Layer 12 of a small transformer language model trained on English Wikipedia (23 layers, counted from 0, width 96).
A neuron's activation on a vector x is GELU(weights . x), where the dot is the dot product.

Input weights of the MLP neurons that the questions are about. A number n stands for (n - 500) times 0.0016.
n11: 522 572 807 668 693 482 774 509 297 679 401 312 331 395 526 582 662 640 355 766 578 478 249 429 319 353 470 474 569 212 484 521 521 362 673 470 267 842 596 491 617 568 509 239 448 462 496 351 500 450 412 351 784 564 596 299 592 369 144 646 445 575 755 468 713 527 601 615 427 477 644 589 553 405 383 382 536 362 461 590 342 291 533 521 392 370 639 611 774 417 504 483 513 583 588 477
n40: 686 576 434 468 454 478 384 399 565 374 669 407 339 413 503 494 416 323 622 420 551 476 526 540 450 624 366 372 542 604 661 546 710 540 518 393 466 628 560 515 483 506 588 387 548 374 527 485 303 557 431 540 537 515 792 607 382 425 537 346 555 246 483 328 408 524 601 474 478 590 401 497 452 542 394 545 592 500 461 500 401 533 612 403 435 575 509 469 735 557 466 635 544 512 476 556
n71: 493 555 503 524 478 603 481 438 595 371 431 480 397 780 317 447 483 507 522 409 546 364 600 500 668 510 503 625 651 464 432 750 619 402 466 441 626 529 589 526 348 315 487 350 437 449 615 700 513 683 590 339 411 532 567 595 522 689 392 377 420 457 469 704 462 537 366 661 322 654 477 655 389 477 427 430 534 442 608 389 613 503 516 597 473 497 524 392 523 377 437 312 597 298 493 786
n85: 513 435 483 559 441 532 619 386 391 681 500 363 433 665 595 439 500 429 458 38 465 540 504 446 395 432 452 522 566 310 616 504 380 521 487 526 550 509 685 148 391 483 561 683 619 673 487 283 558 576 735 588 737 461 665 468 496 606 230 557 474 198 712 592 428 253 780 676 525 723 310 487 469 478 500 115 581 230 609 644 295 500 576 621 595 657 446 522 729 606 311 415 491 376 248 697
n122: 274 470 311 416 455 650 462 311 566 382 612 488 559 325 343 446 531 410 323 407 593 547 648 313 488 383 325 581 485 361 522 545 545 515 382 454 634 364 726 588 504 385 496 601 519 519 473 496 567 348 747 618 388 208 459 444 373 481 719 580 659 563 482 203 306 587 732 527 750 468 660 512 405 543 526 324 440 543 693 465 685 438 712 416 656 665 600 615 527 438 396 781 504 371 355 670
n129: 688 467 455 531 638 724 500 453 534 350 615 342 477 472 490 364 620 647 429 308 215 648 377 392 411 411 493 727 449 419 404 445 550 529 649 541 552 483 483 642 598 550 507 329 476 520 581 569 786 552 497 458 467 553 657 573 559 414 584 322 653 304 503 404 500 420 421 320 383 525 503 629 514 466 382 418 612 452 714 392 666 684 585 493 514 586 696 455 329 353 487 707 467 538 503 532
n178: 901 633 463 552 500 500 528 558 349 376 539 575 531 517 542 384 761 484 475 608 529 454 380 291 470 381 235 448 561 440 393 450 658 394 424 452 525 403 581 529 618 529 545 625 629 671 452 444 552 478 768 556 509 342 481 487 584 588 573 458 509 690 393 500 413 642 419 462 615 316 523 454 470 445 438 347 517 382 439 545 379 516 394 446 610 506 323 672 446 620 528 353 567 461 568 439
n209: 429 529 465 488 647 438 564 474 359 455 575 646 243 908 383 526 577 527 418 465 546 617 409 310 417 535 460 523 457 409 453 506 390 617 443 737 538 413 480 412 538 454 367 260 490 567 428 567 467 611 537 617 637 574 379 700 303 473 486 540 323 406 416 639 389 476 717 319 602 551 427 476 597 467 630 513 459 478 615 451 658 576 567 396 555 593 258 419 523 527 538 627 506 424 537 562
n217: 394 489 284 652 489 404 571 473 592 511 778 419 562 604 284 427 457 207 518 471 550 353 549 476 828 433 554 760 351 634 486 625 369 537 605 462 272 336 515 325 603 368 651 533 696 566 458 628 453 456 477 500 566 500 548 465 408 465 484 561 597 543 413 387 633 371 533 504 214 464 673 677 445 588 474 840 646 436 466 553 548 504 489 410 512 444 381 249 538 639 603 348 564 253 674 716
n230: 594 424 416 595 527 324 524 619 591 396 346 341 523 599 458 405 660 397 480 453 241 351 721 478 584 360 423 626 384 494 563 490 538 757 579 486 473 524 609 563 507 500 465 599 570 605 591 511 304 436 454 372 784 586 642 641 429 394 266 563 641 560 430 637 405 586 419 486 375 686 574 432 650 468 547 709 334 490 511 423 478 535 564 255 558 497 453 277 562 426 237 459 510 603 365 691
n318: 446 490 431 533 554 421 404 457 562 568 356 573 619 479 389 516 473 420 817 371 375 237 597 622 507 452 338 664 451 448 581 389 381 738 675 470 506 558 457 667 408 487 571 593 500 627 441 593 483 560 560 434 513 419 532 558 589 729 395 417 384 490 528 562 551 638 328 658 411 541 500 564 627 316 696 394 243 396 523 451 418 582 405 490 616 573 354 348 377 546 434 640 368 543 443 469
n347: 537 476 642 555 503 459 659 515 503 414 494 619 442 525 428 560 524 497 497 506 545 628 527 547 358 462 558 355 539 271 551 523 568 544 380 300 610 621 533 695 456 637 392 491 358 570 413 451 601 436 531 483 555 618 745 522 535 451 469 480 533 408 340 583 605 444 412 417 432 531 482 258 617 458 611 634 472 542 434 644 487 273 512 551 422 570 513 413 521 564 683 345 562 433 567 190

Each question shows a token from some text and the vector x that enters the MLP there. A number n stands for (n - 500) times 0.009.

" |": 508 402 568 478 362 449 316 475 532 763 670 357 323 652 425 479 597 400 318 573 517 550 524 542 537 635 668 533 474 581 249 407 550 674 338 518 633 511 452 438 422 391 522 633 469 450 367 523 443 425 490 446 707 659 271 597 586 590 547 380 682 419 670 421 229 511 284 551 487 493 508 564 698 733 400 383 643 489 354 645 460 602 381 520 533 470 423 525 567 419 462 411 614 424 520 388
Which two neurons fire most, strongest first? n85, n217

" ": 569 592 490 260 302 486 350 475 497 706 499 351 387 635 546 535 547 384 368 596 492 698 494 572 418 526 696 605 468 631 380 364 425 642 304 402 630 500 575 444 422 531 442 712 335 458 327 455 537 543 540 361 672 621 354 499 699 716 573 486 634 430 473 384 189 544 169 481 563 589 631 493 559 556 712 494 474 521 473 585 446 485 453 368 580 418 464 602 569 485 521 404 523 427 591 405
Which neuron fires most, and how strongly? n347, at about 1.3

"ted": 424 510 331 328 489 427 342 383 445 712 451 430 350 577 562 703 476 521 485 611 465 570 535 641 415 624 538 668 443 519 549 435 441 758 589 526 539 529 413 590 296 571 446 641 323 339 352 596 557 521 375 309 677 562 371 537 555 631 630 350 498 386 703 366 214 500 303 574 655 517 606 580 475 555 538 441 554 608 398 800 497 513 461 370 471 337 472 575 516 422 485 413 386 606 537 520
Which neuron fires most, and how strongly? n318, at about 2.4

" stri": 524 417 409 316 473 479 452 451 256 680 549 359 488 524 626 744 496 460 528 657 337 693 471 618 540 696 578 574 515 414 382 329 440 602 524 373 456 397 456 487 436 362 390 535 448 324 563 357 517 443 540 358 678 544 263 543 623 624 514 407 561 594 629 410 409 500 265 447 620 644 588 614 687 649 515 602 439 639 410 680 678 401 433 436 341 409 454 574 599 462 436 391 473 578 610 436
Which neuron lights up most? n11

" pro": 626 439 348 254 432 513 342 323 282 666 619 361 418 497 563 664 458 441 452 691 368 642 374 731 538 551 607 596 489 456 349 360 474 669 616 472 537 428 611 548 393 626 347 681 382 395 407 344 601 389 560 407 632 503 313 558 516 559 413 592 554 560 603 348 401 435 361 399 578 589 744 632 504 584 439 514 522 612 373 531 541 398 423 517 423 506 703 541 706 481 437 427 576 516 493 438
Which neuron lights up most? n11

" Goals": 596 426 587 381 270 460 360 420 541 769 570 375 375 588 511 436 484 455 420 538 496 739 600 565 356 610 598 504 513 671 408 419 459 572 461 501 620 399 462 449 385 548 538 551 341 316 366 376 615 589 601 349 603 583 441 629 631 644 622 357 687 351 636 488 268 471 268 451 448 602 492 476 674 714 535 409 638 453 351 673 505 517 318 339 567 495 516 629 558 468 492 301 557 639 494 366
The three highest activations, in order: n85, n347, n40

" Music": 552 538 425 301 381 457 381 339 450 608 562 521 608 640 595 461 386 546 436 635 454 788 524 619 393 684 556 504 610 635 284 404 431 658 523 349 541 564 423 458 332 619 535 526 441 473 388 394 399 653 418 330 671 443 344 643 531 659 516 315 626 578 650 451 287 517 318 401 554 511 441 565 485 751 464 554 477 647 450 556 500 556 291 275 594 565 523 677 536 345 421 326 584 563 539 449
Which neuron lights up most? n40

" at": 461 403 488 379 482 530 415 270 319 736 497 430 509 715 661 400 489 495 423 540 429 710 508 472 557 518 591 581 591 649 385 456 509 684 542 398 437 492 437 477 411 606 365 785 378 345 384 495 613 447 502 386 723 447 236 547 442 535 610 360 531 440 582 483 376 596 270 455 657 436 626 592 533 666 413 487 609 629 426 657 479 389 357 380 494 415 449 711 577 405 574 479 525 368 561 554
Which neuron fires most, and how strongly? n178, at about 0.47

"n": 502 503 461 252 420 596 321 320 421 722 553 536 447 617 518 406 538 479 339 663 400 653 495 650 486 699 659 573 556 613 481 488 330 582 386 651 478 298 575 522 437 568 447 804 485 411 466 606 476 379 450 317 579 640 313 598 572 592 456 443 499 441 632 359 383 530 219 543 587 554 509 627 465 747 441 617 412 585 401 769 485 358 412 439 520 426 461 549 490 354 483 419 473 413 558 550
Which neuron fires most, and how strongly? n217, at about 0.48

" competition": 531 538 473 390 386 490 378 395 392 727 631 368 382 513 749 480 396 487 544 706 501 756 522 613 411 817 529 507 539 597 397 426 447 733 538 363 513 432 457 427 354 530 446 574 399 347 409 490 475 453 481 251 617 579 329 587 618 584 458 332 557 382 700 496 311 667 290 464 547 490 552 524 570 692 498 457 600 637 433 624 494 425 305 423 417 455 523 616 623 332 504 454 477 584 482 471
Which neuron fires most, and how strongly? n40, at about 1.2

" the": 563 453 421 484 452 477 368 358 455 651 466 437 536 547 567 498 484 540 384 624 296 642 492 569 427 636 640 586 451 594 353 424 398 792 516 430 684 467 601 378 370 643 384 711 343 364 443 442 575 480 493 261 570 519 382 522 675 601 543 202 514 501 521 393 464 670 265 423 578 639 785 540 438 645 510 473 431 662 484 620 507 361 445 409 526 449 495 504 625 471 426 358 548 484 583 530
Which neuron fires most, and how strongly? n230, at about 1.4

" find": 446 551 439 438 429 577 402 415 337 715 587 372 467 652 556 546 442 480 476 806 403 713 465 651 528 651 669 517 569 448 360 407 579 642 595 482 527 421 493 359 346 561 392 513 282 413 400 408 557 524 517 282 720 615 342 629 590 498 549 443 494 425 695 369 369 475 326 549 573 435 528 661 410 622 586 515 544 468 420 658 444 373 425 451 409 386 563 593 623 324 456 375 528 601 715 288
Which neuron lights up most? n11

" Mar": 523 520 381 332 376 565 475 330 511 673 587 337 571 570 483 602 484 454 464 543 329 715 413 504 526 715 604 545 636 704 283 316 396 701 517 484 631 420 586 393 460 557 413 569 426 347 405 449 631 664 536 360 491 490 263 612 574 690 501 395 518 568 626 365 455 554 100 454 643 535 552 523 506 648 476 431 425 720 514 575 512 444 478 412 358 565 562 511 529 453 482 433 530 535 591 371
Which neuron lights up most? n129

"0": 557 493 321 144 418 563 375 460 391 654 548 357 429 602 600 501 519 401 452 762 333 688 528 611 430 639 592 511 406 635 466 443 485 725 453 611 526 384 524 573 445 643 400 617 525 415 473 415 389 442 594 240 705 529 397 502 700 633 386 339 507 416 537 438 242 511 315 360 601 524 602 624 515 630 663 555 559 444 360 581 491 576 378 435 661 413 388 556 626 476 455 453 615 460 521 443
The three highest activations, in order: n230, n178, n209

"ish": 564 472 388 323 413 457 333 432 578 758 547 506 333 656 499 560 642 617 443 623 286 645 409 611 489 652 567 546 542 546 311 310 435 766 521 427 571 564 503 391 326 591 447 577 415 390 385 534 412 629 505 398 625 608 275 584 547 566 556 230 441 486 693 490 340 515 289 540 574 516 526 548 454 694 477 564 575 570 466 605 430 509 247 371 514 441 535 703 454 564 476 359 618 574 422 456
Which neuron lights up most? n209

" miss": 522 539 398 316 437 518 452 367 464 783 752 354 400 502 615 517 471 414 502 738 390 721 448 638 432 727 575 564 567 426 349 452 429 618 604 437 556 411 496 469 365 600 546 454 329 461 494 385 568 567 538 336 710 567 153 548 460 596 511 333 432 402 647 478 359 563 323 562 625 480 468 565 425 642 498 482 486 591 511 778 455 404 205 519 427 477 573 568 522 417 441 445 484 654 623 441
Which neuron fires most, and how strongly? n11, at about 1.1

"un": 390 367 405 379 315 586 391 330 578 691 631 375 412 481 622 443 530 426 611 744 409 629 397 650 517 523 620 599 541 601 410 495 390 610 596 571 502 357 615 453 296 443 421 664 312 418 450 376 595 491 517 280 602 663 312 531 680 538 478 492 561 516 640 437 391 433 292 618 476 404 650 510 509 659 568 480 504 606 430 778 639 537 415 402 373 503 557 542 723 432 496 448 456 424 418 327
Which neuron lights up most? n217

",": 477 454 464 469 419 515 319 327 582 711 504 380 424 592 564 553 458 444 414 689 430 695 451 551 386 644 643 650 569 539 389 558 441 677 447 426 652 431 423 600 475 516 329 558 337 413 464 545 635 543 470 438 617 559 290 441 594 662 542 253 643 433 659 421 402 652 281 481 620 440 545 642 375 649 482 503 693 632 476 574 602 267 291 424 537 334 434 471 613 428 379 410 612 521 545 390
Which neuron lights up most? n71

" over": 535 409 550 207 421 510 448 394 444 790 564 391 569 589 552 397 557 384 437 621 358 635 577 539 397 637 541 558 411 574 361 449 515 705 487 429 599 391 358 508 393 559 570 605 414 446 450 535 653 625 631 348 672 626 355 553 537 564 566 259 585 315 562 482 382 476 208 463 551 565 581 667 490 511 415 520 522 520 422 621 479 340 372 537 616 456 453 716 666 493 428 354 584 362 604 392
The three highest activations, in order: n85, n178, n129

" v": 510 477 480 309 446 470 417 324 640 540 595 443 415 512 469 629 486 467 431 615 326 630 466 539 512 637 646 518 526 688 403 456 352 656 517 394 619 401 528 453 386 551 407 645 369 483 512 556 682 477 373 336 664 444 315 531 612 762 448 421 534 562 629 358 176 504 146 414 532 624 594 628 414 729 496 513 453 640 535 604 404 406 447 392 534 580 548 577 640 380 399 448 530 456 642 558
Which neuron fires most, and how strongly? n71, at about 1

" inter": 572 470 338 264 427 576 499 344 399 700 703 358 437 535 601 604 429 535 385 661 394 632 471 675 444 577 547 620 571 599 455 323 536 633 644 413 668 417 484 561 358 574 483 662 354 294 408 515 552 478 487 414 660 569 209 541 528 510 560 435 495 531 630 408 163 484 283 524 528 588 540 667 579 556 399 656 465 699 571 574 503 353 389 364 490 507 490 559 603 386 386 451 579 378 581 445
Which neuron fires most, and how strongly? n129, at about 0.2

" second": 566 592 449 263 390 525 321 447 427 742 609 470 510 580 550 562 491 463 521 686 400 705 484 548 571 706 697 496 412 520 385 396 374 682 433 360 654 440 465 353 379 584 453 528 374 349 491 392 540 578 448 366 634 497 435 642 681 651 513 193 491 482 609 499 232 547 212 395 585 604 686 579 457 591 550 575 583 517 487 583 381 408 417 401 560 478 559 589 495 251 459 533 575 566 428 585
Which neuron lights up most? n129

"p": 518 421 461 335 489 492 346 477 498 700 642 326 408 526 613 568 538 425 386 657 458 655 491 508 509 707 573 549 477 673 498 545 539 776 526 585 516 461 351 570 282 619 510 740 446 405 519 565 381 544 394 437 646 618 316 573 630 544 454 513 497 516 696 334 176 477 171 485 530 486 570 508 514 599 574 521 473 536 401 741 568 384 486 393 275 366 446 485 603 451 418 413 543 347 562 445
The three highest activations, in order: n230, n40, n217